Layer 2 of a small transformer language model trained on English Wikipedia (9 layers, counted from 0, width 96).
Take only the direct path to the model's output, skipping the later layers: a vector added to the residual stream pushes a token's score in proportion to its dot product with that token's output vector.

Output vectors of the tokens that the questions are about. A number n stands for n times 0.011.
"ive": 17 -29 -45 -60 -29 8 -5 -4 5 -20 36 11 -30 45 -10 16 -19 -9 -6 4 25 3 -39 25 -24 25 -23 -1 25 18 -48 -42 5 -37 -15 32 -28 -3 -88 8 -17 -24 13 2 7 -18 22 -14 -78 11 -41 50 5 39 -14 -36 2 22 -39 9 -19 16 24 -34 -20 8 43 8 -28 -21 -9 -95 24 -13 -3 -3 20 -26 8 41 34 -72 27 -38 -21 11 47 -23 0 -26 -55 28 -52 71 -60 -25
"O": -33 -37 18 20 1 11 -10 0 -13 -28 19 3 47 8 -10 15 12 -2 0 -6 -24 44 -11 17 7 -23 -49 -7 43 14 15 -1 -8 17 8 21 8 3 18 9 -35 2 -8 -24 48 13 -5 11 5 -48 9 15 28 -2 -59 6 -42 17 -12 -33 -6 8 44 7 27 -25 22 -20 17 -17 22 -6 2 -7 -7 22 14 33 17 27 -16 -3 27 -37 -7 -19 -16 -14 -5 -35 10 34 -2 39 -57 4
"]": -14 22 -6 -31 -24 -14 -20 2 -16 -31 72 -36 43 17 20 3 10 -18 57 1 9 34 -28 -3 -14 -95 13 51 36 69 24 -74 23 64 45 -62 42 49 -22 64 5 -39 26 -23 1 -54 21 -1 -33 25 -42 6 29 3 5 -17 32 6 -37 43 -33 26 84 42 -27 2 3 -52 -8 -18 33 -14 -52 15 25 -33 27 10 3 14 1 -17 -5 -50 -13 -10 -7 19 -49 5 23 30 -2 6 -53 -62
"ou": 52 -3 -34 24 0 63 -17 -5 42 26 10 13 26 71 30 -5 32 49 13 11 -25 27 -22 -9 22 -4 40 -5 16 5 -35 0 11 15 12 24 -4 -13 3 -2 7 -43 32 12 4 -48 1 1 -47 11 26 43 -15 -49 -4 52 -56 -13 21 -4 25 -18 -18 67 33 21 38 17 -27 25 10 35 24 11 -51 -22 -19 1 7 15 -37 -9 24 23 -13 -15 10 2 -13 -29 -19 5 -57 -5 -34 21
"g": -24 34 -34 31 -21 -54 -4 -3 -43 -32 51 -36 -44 -40 40 -14 -22 -17 6 3 -27 -1 2 -18 52 6 10 10 -19 4 6 9 -31 -9 -33 49 -16 0 -34 21 3 -11 32 -4 -30 -26 -11 -5 58 8 -27 -10 -25 15 40 -25 -11 -27 12 -32 12 -19 -34 10 -13 13 -26 26 3 -7 -25 36 49 -56 -4 -12 29 -37 -43 0 -8 8 30 -2 -40 -27 16 8 -45 18 -20 -16 1 -39 16 9
" ex": 24 6 -20 1 10 6 7 5 5 -27 39 -7 -43 6 13 -5 8 -1 -10 -18 -15 5 11 45 1 2 -22 29 31 -4 35 -17 16 6 -24 -19 -14 -2 -13 15 7 6 19 -19 7 16 12 -23 -15 -7 18 -4 13 -29 -34 20 10 -13 -2 29 -19 6 -2 -8 9 25 18 -13 0 0 -12 -30 -29 -22 5 -19 -13 6 10 9 9 25 -6 -13 -14 17 -3 17 -35 -12 3 -1 -19 1 13 -4
"al": 27 2 16 28 10 -15 -4 -7 10 -20 11 56 -22 16 -48 13 -6 5 44 -4 -23 2 -19 -19 29 23 53 6 -16 -34 4 34 -13 -45 30 -22 16 -24 12 -30 -9 -15 21 -23 29 -36 -7 17 -17 -5 14 58 13 18 29 15 -20 -6 13 -17 -8 -30 0 -23 13 37 4 -40 -37 1 36 -25 10 25 16 1 -45 -48 -9 33 33 29 -9 41 34 -24 7 10 4 9 -92 -12 -11 -9 24 34
"ow": 41 -18 -33 -64 24 -47 -5 -6 -29 22 18 -8 1 -7 70 50 -13 -36 16 -39 -7 30 6 0 30 13 -5 -9 77 1 -24 -10 3 6 54 28 -47 25 18 -33 -9 -89 0 -3 -32 10 -4 3 1 -35 -14 17 -3 3 -18 -4 20 -1 3 11 -7 53 -22 46 7 -37 -12 7 -16 -20 86 -18 13 0 -20 -4 -13 18 -26 39 -31 -11 -17 1 -45 59 -24 67 -2 9 -14 25 -26 -15 -54 -30
"*": 2 1 30 -26 4 8 -20 16 -2 -50 20 -20 42 -18 26 -57 -14 13 -21 -6 -11 24 -34 -1 -4 -24 -29 32 0 35 17 -23 -16 61 62 21 25 -16 3 51 -32 -28 -7 12 0 -13 1 -10 -28 -4 -4 4 4 15 -25 1 -46 -3 -34 18 -5 -16 41 27 24 1 -36 4 14 -17 17 10 11 34 -11 -10 32 14 20 -15 3 -41 5 -22 18 -14 -34 30 -2 -18 -40 1 -3 -19 -26 -6
" R": 0 -17 0 8 20 6 8 -4 16 -10 -14 17 26 38 1 -2 18 10 -19 6 -13 -10 5 26 -10 -7 -28 -10 -2 -6 21 -28 -19 19 -19 -22 10 4 29 -10 10 -6 -11 13 -18 13 27 -17 1 20 -16 -16 1 -23 20 -25 16 -5 15 14 12 -8 4 -14 9 -14 -4 10 16 5 -1 15 -29 -9 -4 13 -1 27 48 2 25 0 8 -1 6 -24 9 11 -19 23 3 -17 17 -34 19 12
",": 28 32 11 -1 27 -1 -3 -11 -2 -18 -4 4 4 8 -7 7 8 17 5 31 30 -22 23 -11 -20 25 4 23 6 11 -37 44 6 -27 14 -42 -33 24 11 -12 -11 30 -20 6 17 30 -15 -10 13 10 2 -17 -34 12 -10 38 17 -14 -12 5 -4 -7 -15 -1 2 9 17 -2 30 32 10 -17 3 14 -10 21 -1 -4 -6 -27 -6 -2 -32 -6 -4 -19 24 -12 -24 21 28 -3 -13 -22 23 -5
"am": 35 28 -13 15 6 -10 -3 -3 -14 19 8 -46 -18 32 24 -18 -39 -34 15 -37 -55 20 -34 -30 -10 27 -3 -16 28 -17 -21 -36 -7 -14 15 30 -20 -18 -8 -7 26 -23 29 19 -45 -77 -11 3 0 24 49 15 30 24 10 -7 -16 23 12 1 21 27 -28 23 -3 -7 21 -32 -2 45 -3 -7 31 31 -12 34 -35 -5 -2 23 17 23 -11 -22 -53 -10 38 -29 46 -14 -24 11 -2 32 0 -2
" ": 40 -16 33 11 16 6 26 -8 12 11 -3 15 10 -26 -17 -9 24 29 -33 22 -38 1 -20 13 -18 21 22 -11 -13 -28 22 -4 -14 25 -21 -27 -19 -21 -1 -23 19 28 -23 9 -10 43 12 -12 18 11 -18 -23 -6 18 0 -5 27 -21 13 24 11 -19 -26 -16 3 -1 20 6 18 8 -5 19 -39 -34 -19 20 -7 -22 -17 -23 30 14 -22 34 27 6 15 -31 -50 -9 34 -22 1 -17 19 8
" S": -4 -14 -3 18 17 18 18 -5 12 -7 -9 20 20 27 -4 17 9 24 -20 5 4 -2 -9 32 -18 -11 -14 -8 -20 -7 22 -21 -23 4 -24 -7 3 7 18 1 16 17 -25 5 -29 28 21 -16 14 26 -18 -25 -13 -8 19 -8 17 3 32 36 10 -5 6 -9 -3 -17 -15 27 24 9 -2 10 -15 -2 6 15 -16 23 43 10 -3 7 -4 17 7 -28 22 5 -7 1 16 -9 26 -15 29 7
"ch": -24 16 -10 -11 -59 1 -35 -7 -4 -10 21 9 -66 -15 3 -33 8 -20 -9 -7 -16 -56 30 -35 24 24 36 9 10 -22 24 20 -3 -48 -61 67 56 41 35 28 -29 -20 27 -16 -19 -19 0 -16 -23 44 36 22 -12 25 1 -33 15 -14 20 0 7 0 16 -10 -11 -6 30 35 24 24 -9 46 24 -8 10 -33 -29 -4 8 5 33 -1 21 -8 33 -19 -19 4 22 -8 -31 35 -64 -15 -17 -38
"ab": 73 -17 -21 20 15 22 -4 0 -23 24 32 47 -46 22 23 -32 -29 -14 30 27 -18 20 44 -7 35 -4 23 -15 3 -12 -33 -4 -20 50 29 28 -2 -3 -7 10 -21 -15 3 -38 32 -63 -3 2 -34 8 40 25 11 20 6 -7 -21 -4 -4 -26 10 1 -21 -16 -53 43 23 -15 -9 27 -16 -41 10 0 -43 -12 -40 35 -20 21 22 -27 30 -23 -1 -27 31 68 6 14 0 3 17 51 -46 -7
"%": -5 2 -2 -31 -62 39 35 18 -24 1 4 -25 16 -13 -3 -17 -32 -44 -9 4 21 -6 31 -11 17 -26 15 31 68 30 44 -19 -2 4 27 -25 -36 -21 16 20 7 -27 0 2 -6 -2 -15 -28 -29 -22 41 -10 36 -54 -64 27 9 22 -11 -32 -9 24 15 36 -24 23 11 -28 -14 -38 -5 -15 -39 19 -7 -10 14 21 -26 -8 -15 34 6 -21 4 -38 9 -12 32 -1 1 12 -3 40 -17 -3

Output weights of attention head 1. The head adds the sum of these rows, row i times number i of z. A number n stands for n times 0.0039.
o0: -31 8 -3 -40 -46 9 -6 14 2 -3 -51 -25 -1 47 -10 -4 -29 -6 -24 -19 -34 -11 -38 -4 2 -19 9 31 -29 -2 7 1 4 -34 -14 -40 10 -18 17 2 -42 42 -17 18 -35 14 17 7 13 5 35 73 16 5 -30 15 4 27 -12 -10 -39 -49 15 -27 5 -19 -10 12 5 -5 -27 13 52 -7 -25 41 12 -17 -6 -11 15 9 -60 -8 -31 22 9 -15 -22 -22 -50 -36 -30 -6 16 -23
o1: 14 17 33 -36 -25 -19 -26 -29 -2 39 -3 51 22 -30 -23 -1 -25 -14 -13 -4 -16 40 -6 -33 -36 35 20 10 4 4 39 -6 4 66 -4 10 -9 -18 4 1 -37 -25 -12 3 -10 24 26 8 -23 25 -7 0 -31 20 8 -42 -14 -40 24 -10 29 12 -14 9 -20 -14 14 0 14 46 17 -52 9 22 21 -20 2 -22 -3 5 10 -56 17 -9 1 -20 -26 -15 -5 22 -29 -10 -47 7 21 22
o2: 29 -27 46 -6 1 0 28 33 -33 2 57 -20 18 28 6 -9 22 53 -44 -3 4 -19 4 3 -44 8 -4 -45 44 -9 29 18 36 5 -10 23 18 -14 14 -2 25 36 9 -64 26 -17 -11 -10 -27 -14 12 -30 34 29 25 32 3 13 1 10 -38 -2 11 -35 41 -44 -28 9 -48 28 12 12 -4 -29 -9 10 -29 -57 -26 -8 22 -16 -2 23 -10 -5 22 -29 25 -21 12 -4 -41 12 8 29
o3: -8 42 2 -29 -16 -1 1 -7 34 -4 -39 38 -14 -34 28 -24 -28 23 -12 -32 -6 16 -40 24 -27 3 -3 10 15 4 4 19 37 -11 -12 21 -3 -6 28 17 21 -29 28 -36 9 13 -10 23 7 -13 -30 -27 -25 15 -17 3 -16 38 -29 -4 -6 -55 -25 -10 37 23 -2 -11 -11 23 -55 -9 -38 -20 26 -2 -11 -26 -17 -12 -33 -25 39 -24 -22 21 -46 -7 -39 -24 18 12 -51 -4 -47 -28
o4: 1 -28 16 -16 6 6 -3 0 9 28 -40 24 -63 9 -27 9 -7 14 -39 4 -22 9 -71 -10 -5 9 -5 -2 1 4 14 9 26 -14 35 7 -7 -28 -17 3 -3 -11 2 -10 20 20 1 2 18 5 -11 24 8 41 -7 -34 14 -36 13 7 18 32 34 -15 6 -27 19 27 -26 1 20 -17 20 13 43 -17 22 -34 20 -16 -13 11 -19 -32 3 11 -30 -18 40 40 -11 42 8 -38 -24 -65
o5: 14 31 -23 -7 4 0 23 32 -30 -5 -21 0 9 -3 5 -9 12 -58 -23 -39 4 18 -4 -1 -5 6 12 -46 -8 -18 -11 -1 1 48 0 -24 44 14 5 11 -28 -1 18 -25 9 12 6 3 -23 6 27 -44 20 17 31 -30 18 20 -23 10 -3 -9 0 -32 7 -6 -6 -15 30 13 -5 -25 38 3 -10 5 1 -28 8 2 -17 -11 -16 -9 -23 10 -59 -10 19 -14 -15 0 -3 39 23 54
o6: 11 1 0 -2 3 -21 -22 24 3 -12 19 -7 -18 -37 -17 14 64 9 -1 -4 -22 -19 -52 13 -24 6 -12 -17 0 -19 24 -47 -36 -10 -27 20 30 -8 5 0 -24 8 14 -26 37 10 5 2 -9 9 -20 61 27 -11 -39 28 -6 12 12 18 25 21 -14 8 -28 62 31 -4 -10 36 -6 23 -25 23 -30 -16 9 -10 84 22 9 -30 7 27 -66 25 -6 -55 -22 52 -6 34 11 15 -32 4
o7: -23 25 5 20 2 8 35 31 -69 16 -40 7 7 55 -13 -8 -28 -29 -18 33 28 9 -25 -40 -23 -17 13 -16 3 2 5 31 20 -18 -24 -14 15 25 8 25 -2 40 25 -17 -3 -5 -2 -32 31 -7 10 -26 10 -12 -17 -25 -1 46 -11 0 -8 2 -25 31 -12 -15 12 16 -11 37 -17 -29 3 -29 47 -6 -24 13 -5 -18 -27 -9 -13 10 -12 -6 7 -6 33 -32 -6 -2 6 -15 -13 0
o8: 13 11 5 16 19 -22 -21 42 -29 20 16 -43 6 10 -4 -25 -8 -20 20 25 -11 20 -32 -20 35 -31 21 -15 -8 21 -11 60 -26 24 2 0 7 3 -7 5 -8 -5 -5 6 -33 54 27 -2 7 -12 0 -22 -27 11 -7 -11 -12 -43 -8 -15 13 -18 20 25 30 -1 -17 28 36 1 -28 -27 24 17 38 33 7 25 64 19 -5 6 -47 -20 -20 33 -9 14 -7 1 -18 -2 49 -4 -13 12
o9: 2 1 56 -14 -19 -34 25 -44 -44 18 10 4 48 -27 -34 3 37 8 1 11 14 15 36 8 -56 11 23 7 6 -19 -1 4 -33 10 52 -1 -43 -2 3 -26 22 -12 13 -11 11 4 43 -17 13 29 -11 -28 22 -18 -11 5 16 -2 -14 27 -4 -18 29 14 -5 -28 11 -39 -19 -20 22 21 2 12 46 2 33 30 6 -8 4 2 -30 -18 0 -33 -12 35 -54 35 -38 13 22 -46 19 -10
o10: 2 4 10 -16 -24 13 -10 -22 -27 10 -35 23 31 5 21 -4 -49 17 -16 -23 22 11 -4 12 -16 6 15 -21 -38 -3 19 10 -40 10 -29 15 13 11 21 -24 -49 11 -25 24 0 1 24 -27 3 -11 30 -7 11 -43 -36 -17 27 33 -41 1 -13 36 31 5 -14 10 9 3 7 -6 -19 22 -1 -4 14 20 -12 16 -30 39 -8 17 -13 25 -13 -34 -2 25 -20 -32 27 34 36 -21 -49 36
o11: -1 -8 -13 6 -22 -33 -57 14 3 -10 14 28 7 15 -15 -8 -27 -43 9 -2 6 -11 10 -29 13 0 12 -61 19 25 -20 30 -2 11 21 11 -1 26 -25 -4 -1 -26 26 12 -32 15 -15 24 1 -28 -16 43 42 -5 -9 32 25 1 8 3 -25 -19 17 -9 -9 7 -13 -10 -58 30 -1 21 -23 13 47 31 -17 6 -43 0 -3 26 -26 0 -21 28 2 -17 9 1 -19 -1 -9 4 1 -50
o12: 11 -11 -23 11 20 -9 4 11 -23 -19 6 -7 -8 26 -12 37 27 12 -25 -22 -30 26 12 -10 -36 -17 36 -10 -36 2 45 -28 8 -11 -26 10 3 26 -45 24 -6 -22 14 -4 8 -64 41 14 24 -13 -34 -23 50 -2 -8 -20 41 -9 27 9 1 -38 -17 -10 -29 6 41 35 -26 43 -28 4 20 14 -9 15 7 28 -8 8 -11 14 -32 -20 -2 31 36 15 -27 -10 -1 30 -25 -18 -18 17
o13: 3 -21 17 -5 33 -3 46 24 2 6 -9 5 23 5 15 28 -28 -41 -47 46 19 -22 -14 -5 16 20 8 13 -9 0 -14 -18 2 -17 -13 -25 1 5 -14 -14 23 16 -18 25 -24 -3 -32 2 2 -43 -21 65 -5 -17 3 23 3 -10 9 -16 -13 -24 5 -32 11 17 19 27 8 12 25 5 62 26 20 5 9 17 10 3 2 21 23 -16 39 -3 -14 -31 12 19 -3 -46 -18 19 16 9
o14: 15 -6 -4 -23 -20 -17 86 5 7 -40 -15 -22 29 10 -13 0 20 -3 32 0 -24 33 -18 -13 15 23 -3 -36 -25 -35 32 28 7 -16 7 5 -4 -1 -11 10 41 -11 -45 27 -6 -32 61 2 -6 5 15 44 11 -2 -25 1 31 8 28 13 37 -15 6 -34 -5 -37 -5 10 -23 38 -25 -9 7 26 2 4 -3 25 -27 41 -26 -28 -9 19 -2 -8 15 -12 -8 -9 6 -36 -24 7 32 -22
o15: 23 47 -26 31 16 14 -47 -21 -23 23 28 -3 -4 -22 -25 -31 6 11 -8 -21 -3 -12 -14 4 20 24 -20 17 -16 -51 20 23 4 8 82 0 -3 7 -16 4 -22 -25 38 58 15 3 59 28 -6 -37 12 37 -3 0 26 -18 17 -8 -34 28 23 25 3 -2 -34 3 2 19 -31 2 -21 -33 1 -3 34 15 20 29 -3 7 7 1 33 14 3 -38 14 -21 -10 23 -20 23 -3 8 -52 41
o16: 7 5 3 -13 10 -2 27 17 13 46 7 -8 -25 -9 32 -8 -60 -13 14 12 -35 -16 -2 -9 -8 -38 21 3 9 -17 15 -31 -33 13 27 3 9 6 -12 -35 31 -41 -11 6 9 2 2 -1 -17 24 3 -41 27 -4 -9 -27 2 -7 -21 7 13 8 -4 -17 -4 -8 -11 -33 -8 -18 7 20 20 9 -7 7 -19 -32 30 1 34 -8 -19 -17 2 -19 28 38 37 27 -13 -33 38 -46 40 10
o17: 5 -27 26 10 -9 -9 -4 -8 -17 17 33 20 25 12 -23 -68 15 7 -27 -13 -47 -14 -22 7 39 -23 1 -12 17 -5 9 -25 -31 20 6 4 -21 -4 3 -30 2 -8 15 7 22 -37 41 -20 4 5 -6 -13 1 -12 -2 -4 -15 -20 -1 -2 -7 31 29 -30 35 17 -17 -5 -22 -22 -26 31 7 -4 -9 -28 -34 12 43 -27 17 2 42 -27 25 10 -22 1 10 -11 -31 16 7 -25 -13 -27
o18: 27 36 -10 -37 32 -3 -16 30 6 42 4 -4 24 37 25 24 40 -14 23 -4 -44 -38 -10 4 -26 25 -12 -28 -19 4 -8 47 14 -45 16 7 -3 4 -21 38 1 -22 -30 -19 1 -25 33 -13 42 33 1 85 -9 -49 -34 -36 -4 -42 3 -48 -10 6 -15 -1 0 29 -40 2 21 -16 5 -24 -2 -23 26 -3 1 46 -14 5 26 10 43 -5 -5 22 -2 38 45 30 10 -21 13 25 -61 9
o19: 6 -7 4 22 -10 20 19 43 -10 -2 34 13 -15 -21 -9 15 -2 -2 -34 -6 7 9 27 -26 54 -1 5 6 50 10 8 -13 -1 12 -23 -5 25 -41 2 8 -32 -23 -24 20 8 -5 -35 11 32 29 26 9 20 1 -6 9 -21 -13 -14 5 -23 -33 2 16 1 -17 12 -14 -32 16 6 -9 8 -10 -1 -35 -8 -23 -9 -20 24 -1 10 -5 14 7 -19 -19 -36 -14 19 -16 1 17 -14 -23
o20: -41 32 -34 -21 -4 -8 -4 21 -34 13 -28 9 -1 -21 -14 14 17 12 20 -1 25 -15 48 9 -3 12 -48 -8 -5 -16 -25 24 -1 7 -17 14 67 12 14 -14 -13 -4 -19 -16 -13 -25 0 -1 -49 -18 -10 4 -25 -5 29 -2 4 8 -22 -23 -2 -26 -23 -12 -7 11 -17 -44 -25 -4 6 15 36 12 31 -10 8 -22 0 -11 -8 -39 59 -5 7 7 -1 20 -55 11 7 0 -10 9 -37 -11
o21: -35 -23 -1 -26 -21 -16 -22 27 -29 5 -32 -1 -22 -50 7 12 8 43 -1 24 14 -15 32 22 25 14 -2 -20 3 11 -11 -15 21 -14 29 -26 18 -17 2 18 -56 22 2 -11 36 -12 -10 20 -19 41 94 -3 14 -32 16 -36 13 -13 -1 5 -23 42 -8 -23 -3 -15 -16 2 -33 76 -28 -15 -2 11 45 19 -13 29 -6 11 -3 -51 -24 56 44 24 19 -22 -3 -14 -13 -42 2 10 -33 6
o22: -13 -25 -63 -8 -2 5 35 -10 1 -32 -37 50 10 -18 -39 23 -17 4 -1 -11 -48 -19 16 -4 -32 -16 -8 -53 38 6 -50 -3 -21 -19 7 39 -5 23 35 22 -8 7 4 8 -71 27 -54 9 1 -16 -44 -23 -12 -40 -9 19 -6 3 25 46 14 1 4 14 -10 -44 12 4 5 -2 -10 1 -9 -6 -26 -5 -2 5 -9 -4 19 -26 41 9 27 -4 30 -5 -58 1 5 -4 -18 -1 -14 -19
o23: -7 36 -30 1 -33 2 34 -3 13 10 41 -3 -14 17 -2 21 -7 -8 -5 -23 23 28 29 -30 24 0 -12 2 15 -5 -37 -4 -23 46 22 -24 -31 28 -14 15 -44 -4 32 15 -1 9 18 24 -20 13 25 50 17 13 -4 -6 23 29 50 40 15 33 -8 -7 5 32 -44 18 5 -11 -11 22 9 1 -48 -31 19 -9 23 -17 -29 18 48 31 25 5 -19 29 -7 56 -5 44 -46 2 -31 -13
o24: -25 6 33 50 0 6 26 -26 -16 -22 -6 3 -30 19 37 13 41 19 24 -27 2 21 6 32 -19 -22 2 -37 0 -20 -11 -12 18 11 21 -69 -27 -31 39 79 31 -10 13 18 16 -34 26 -19 11 -31 27 15 41 25 68 30 -32 9 12 10 24 -26 36 22 12 17 1 -7 30 8 12 -24 -17 0 -22 18 -36 28 -10 -1 32 -31 -21 -31 9 9 -13 -2 -11 27 15 -22 -5 32 10 1
o25: -18 -15 -52 30 -15 -26 -12 4 6 -18 -10 -7 26 11 4 7 -12 25 54 6 -7 -20 49 -9 19 11 -33 39 -5 -21 -26 -28 3 -5 -1 12 18 -56 -41 -2 -21 14 -51 15 -14 5 20 23 14 8 7 -40 15 5 -6 34 42 -22 -5 -20 19 6 -8 4 -20 7 9 -25 -8 30 34 -12 -10 -1 2 28 -1 7 14 5 -2 -33 4 -34 -2 -19 -9 7 18 49 15 18 8 14 5 -49
o26: -20 25 22 17 -7 39 9 -5 -7 -12 -3 -1 -21 -11 28 -20 -7 -18 5 -33 -20 14 -3 35 2 6 18 23 -23 23 -1 14 -15 -10 -31 19 26 8 21 -55 -47 15 -20 -25 -3 28 -1 -38 3 0 -3 -21 5 12 11 6 49 1 14 -26 -19 11 -24 61 -31 -9 14 27 10 -4 11 9 6 -58 29 -17 -42 25 26 7 6 -6 26 2 -13 35 19 -38 13 -6 -25 12 -3 40 0 -31
o27: 0 30 13 -35 -7 -9 -59 -63 3 -3 -11 24 -9 25 -48 4 -37 -32 -2 9 22 8 17 -17 -23 -11 24 -9 -22 35 16 51 10 10 19 1 19 17 -9 -1 24 27 -8 -53 30 -7 -35 -14 -50 16 -8 5 -5 -39 -36 -15 -28 29 -12 -9 24 20 -19 23 8 31 9 -31 -31 -6 -11 -24 3 6 -6 17 0 -26 -18 25 9 -12 -35 25 16 0 -25 27 -9 -9 0 16 -14 15 22 -28
o28: 9 -46 -28 -54 -13 25 6 10 27 -59 25 -20 -23 25 9 -16 41 -17 -17 -7 -10 24 -42 -3 21 -22 -20 28 0 -8 21 6 -20 16 -6 0 25 0 -1 -6 -9 -31 -49 -32 42 -15 -5 14 -19 4 1 -22 -3 -10 -8 -37 10 1 8 -48 48 -9 12 28 32 -43 23 -38 7 -10 -32 49 17 -2 -8 -10 0 -6 13 -29 11 1 18 16 -37 6 -33 -10 -7 -8 -45 -36 18 7 -6 -8
o29: -11 -18 46 49 -11 34 -10 8 -21 -14 -3 22 -21 -1 19 26 -23 31 21 37 6 -31 2 -63 11 -5 21 -16 -4 -5 -2 16 -10 20 -11 21 14 -13 -20 18 -20 -1 2 32 6 -3 40 -24 -21 -50 -2 -8 -23 18 16 19 -34 14 0 -9 11 -6 1 35 28 4 -30 -3 -9 -11 27 33 19 -40 13 -4 23 -9 -31 7 -17 -7 16 -16 0 2 13 -9 7 33 -29 -4 29 -25 -14 -45
o30: -33 -9 42 -7 -28 -32 -25 -22 52 5 26 13 -19 -29 -6 9 -28 0 -20 0 -27 -12 13 3 21 -12 9 -1 -21 -19 8 -38 36 42 -11 8 -17 5 58 5 16 3 -11 0 3 2 -21 -29 -7 15 -31 -8 -12 11 0 41 -17 23 44 31 -31 -18 -30 0 37 49 -24 22 13 27 7 -28 5 -4 26 -32 10 22 -18 -27 -10 -25 -13 -30 4 21 31 -4 -6 14 -21 17 -20 -31 17 35
o31: 20 -6 -60 36 5 -13 -22 -33 37 21 -31 17 13 23 -18 10 9 -10 24 9 -12 -23 9 24 4 -41 2 -29 24 10 25 23 49 18 30 -3 -17 -2 -27 -11 14 0 -15 10 32 -11 -28 32 -2 5 12 13 38 -40 -11 36 -11 17 -22 24 8 42 23 9 6 -5 -29 1 43 7 -18 -20 -4 -17 -45 2 28 28 23 24 -3 34 39 15 33 -40 12 -8 -20 -7 8 -40 1 9 32 -11

Each question shows a token from some text and the vector z that the head gathered there. A number n stands for n times 0.035.

" ": -3 15 -3 15 -4 -1 -5 21 -11 4 0 -9 9 14 29 11 -14 9 18 -21 -15 2 21 6 3 -3 -31 7 -16 -17 10 30
Pushed up most: "ou"

" m": 1 9 33 -5 15 16 8 -6 -9 13 2 -2 -2 9 21 14 0 19 -5 3 -4 0 -2 -15 2 -7 -16 -8 -3 -16 11 22
Which of these tokens does it push down most? "g"

"l": -12 -27 24 -14 -42 -3 12 -18 1 -25 -23 -2 3 -11 -8 -11 -2 25 -13 -3 -10 -5 37 0 -10 13 12 7 32 -21 -12 35
Which of these tokens does it push down most? "al"

"ter": -18 -15 -41 12 16 -17 38 0 49 -21 -19 20 12 -13 -18 -1 18 19 18 -10 -32 -46 20 24 6 -13 42 7 1 51 34 -4
Which two tokens does it push up most, strongest first? "g", "ow"

"ers": -22 5 11 53 5 18 -38 6 13 -29 -26 6 -10 10 -8 -8 -13 -19 -7 -12 19 0 26 -49 49 33 2 -5 -6 19 22 -19
Which of these tokens does it push down most? "%"

"as": -22 -17 -45 13 20 -21 45 5 57 -26 -20 19 13 -14 -23 2 20 24 23 -10 -37 -49 23 28 4 -20 50 11 1 59 38 -4
Pushed up most: "g"

"p": -2 0 13 16 -4 20 -11 4 -1 27 -20 11 8 22 3 15 9 -13 8 8 11 1 -32 -2 -4 -4 0 -2 6 19 -3 8
Which of these tokens does it push down most? " S"

" and": 2 -16 6 -18 -50 -16 -9 -16 -1 17 24 -4 5 -15 25 7 -21 6 1 -5 2 -22 14 -11 -5 9 10 4 -12 -7 12 21
Pushed up most: " S"

"y": -4 -20 1 -17 -16 -13 -38 -16 -9 5 -2 7 -30 6 9 -29 13 -10 -5 11 -10 -12 4 -6 -13 12 -1 0 3 16 -17 24
Which of these tokens does it push down most? "ive"

" h": 0 -1 17 37 -6 -23 27 5 -13 17 -3 -14 12 -16 19 -1 -11 -44 9 -7 16 13 -6 -22 28 -11 7 32 4 10 18 14
Which of these tokens does it push down most? "ow"

"er": -9 9 0 14 -10 -16 -46 5 -1 6 23 36 -2 -12 -9 0 8 -25 13 -15 -9 -13 32 0 -29 -6 -28 21 -34 -18 -8 -3
Which three tokens does it push up most, strongest first? "ow", ",", "%"

"ant": 17 -6 24 0 15 -3 -28 -19 -8 -13 -33 11 -24 13 1 -13 0 -2 15 24 1 -13 28 50 -9 2 -50 12 6 -37 7 11
Which of these tokens does it push down most? " S"

"r": 34 -13 -6 -4 -1 6 -66 12 5 10 17 10 -37 -7 0 -2 12 -20 4 27 -9 17 -17 -21 -77 26 32 12 -18 -16 -42 28
Which two tokens does it push up most, strongest first? "%", ","

"ar": -9 0 -7 2 33 -29 19 19 9 -12 37 11 -37 27 7 19 5 28 26 -23 8 17 -25 -5 -5 7 -23 1 -30 32 9 10
Which two tokens does it push up most, strongest first? "al", "ab"

"d": 5 18 10 19 4 24 -3 31 14 -29 0 16 32 0 38 -1 -20 -1 10 -17 -19 -3 32 19 -6 -3 -17 14 -16 -36 -18 30
Which two tokens does it push up most, strongest first? "ive", "am"

"T": -4 10 -18 16 21 -7 27 19 12 1 11 -17 10 1 -3 19 2 16 28 -11 -17 -26 -6 -45 -15 -17 -7 19 24 -14 2 29
Pushed up most: "O"

" s": 9 -5 35 15 -1 5 8 15 -3 10 6 -5 9 8 20 -1 -15 -11 5 -9 6 -16 4 -17 -8 -10 -1 -7 -13 4 12 6
Which of these tokens does it push down most? "ab"

" p": -26 -25 20 17 -19 -18 7 6 7 17 12 -32 16 -11 -4 18 -5 2 8 -7 -31 1 -2 -24 14 36 4 -29 -24 -22 7 23
Pushed up most: " S"

"il": 5 12 -27 18 39 9 31 2 25 -9 1 -9 26 -2 -16 20 28 29 12 -7 -42 -33 -14 -52 -22 -2 19 6 23 -31 4 18
Pushed up most: "am"

" as": 10 -1 23 13 -24 21 15 -18 -8 -2 -1 2 13 -3 13 -4 -22 -4 -6 3 -14 -32 -7 25 0 -1 -9 -12 -24 -41 10 12
Pushed up most: " ex"

"ver": 15 4 -22 -9 -26 5 -11 -40 25 31 -8 7 -29 -41 -8 -19 0 -14 -39 2 -2 4 19 4 -3 -8 -50 10 12 9 31 -1
Which three tokens does it push up most, strongest first? "*", "]", ","

"or": 7 -53 -40 42 -37 -20 3 -2 7 -37 -40 -1 24 22 -9 -33 -32 0 10 -17 4 -67 -18 13 24 6 35 -27 -8 -32 25 -31
Which two tokens does it push up most, strongest first? "g", " ex"

"ing": -25 19 5 9 -16 3 26 2 -12 -2 -1 -21 14 -23 -14 8 -6 -22 -24 22 30 31 -17 14 14 26 -2 1 -4 27 15 -7
Which three tokens does it push up most, strongest first? "ab", "]", "ch"

"in": -7 2 -6 9 23 12 27 11 -11 4 9 15 17 -2 -20 37 -19 12 -12 6 20 28 12 9 -36 -20 27 -22 -15 9 -6 -32
Which two tokens does it push up most, strongest first? "ch", "ive"

" f": -1 3 22 -40 24 1 48 3 -6 -1 2 -5 -5 24 -15 34 9 -12 40 13 -14 8 -47 -1 -17 5 -11 -12 -52 -3 7 0
Pushed up most: "al"

" in": -31 6 24 0 0 6 6 -11 -18 35 -10 14 8 6 22 18 18 8 -9 -18 11 -28 -8 3 23 16 -16 14 -2 18 -9 19
Which three tokens does it push up most, strongest first? "]", "al", "ab"

"n": 12 4 -33 9 -33 -10 -10 -37 27 18 -20 25 21 -17 15 -27 36 -4 -2 -13 1 -20 -17 -7 1 18 -22 -23 -7 -16 -5 -38
Which of these tokens does it push down most? "O"

"le": -24 -11 -10 7 -19 -16 -11 -62 -7 12 -16 30 -18 -9 -21 -16 4 -9 -2 -12 18 -38 2 36 6 -2 -31 33 19 14 7 10
Which three tokens does it push up most, strongest first? "]", "ow", "ou"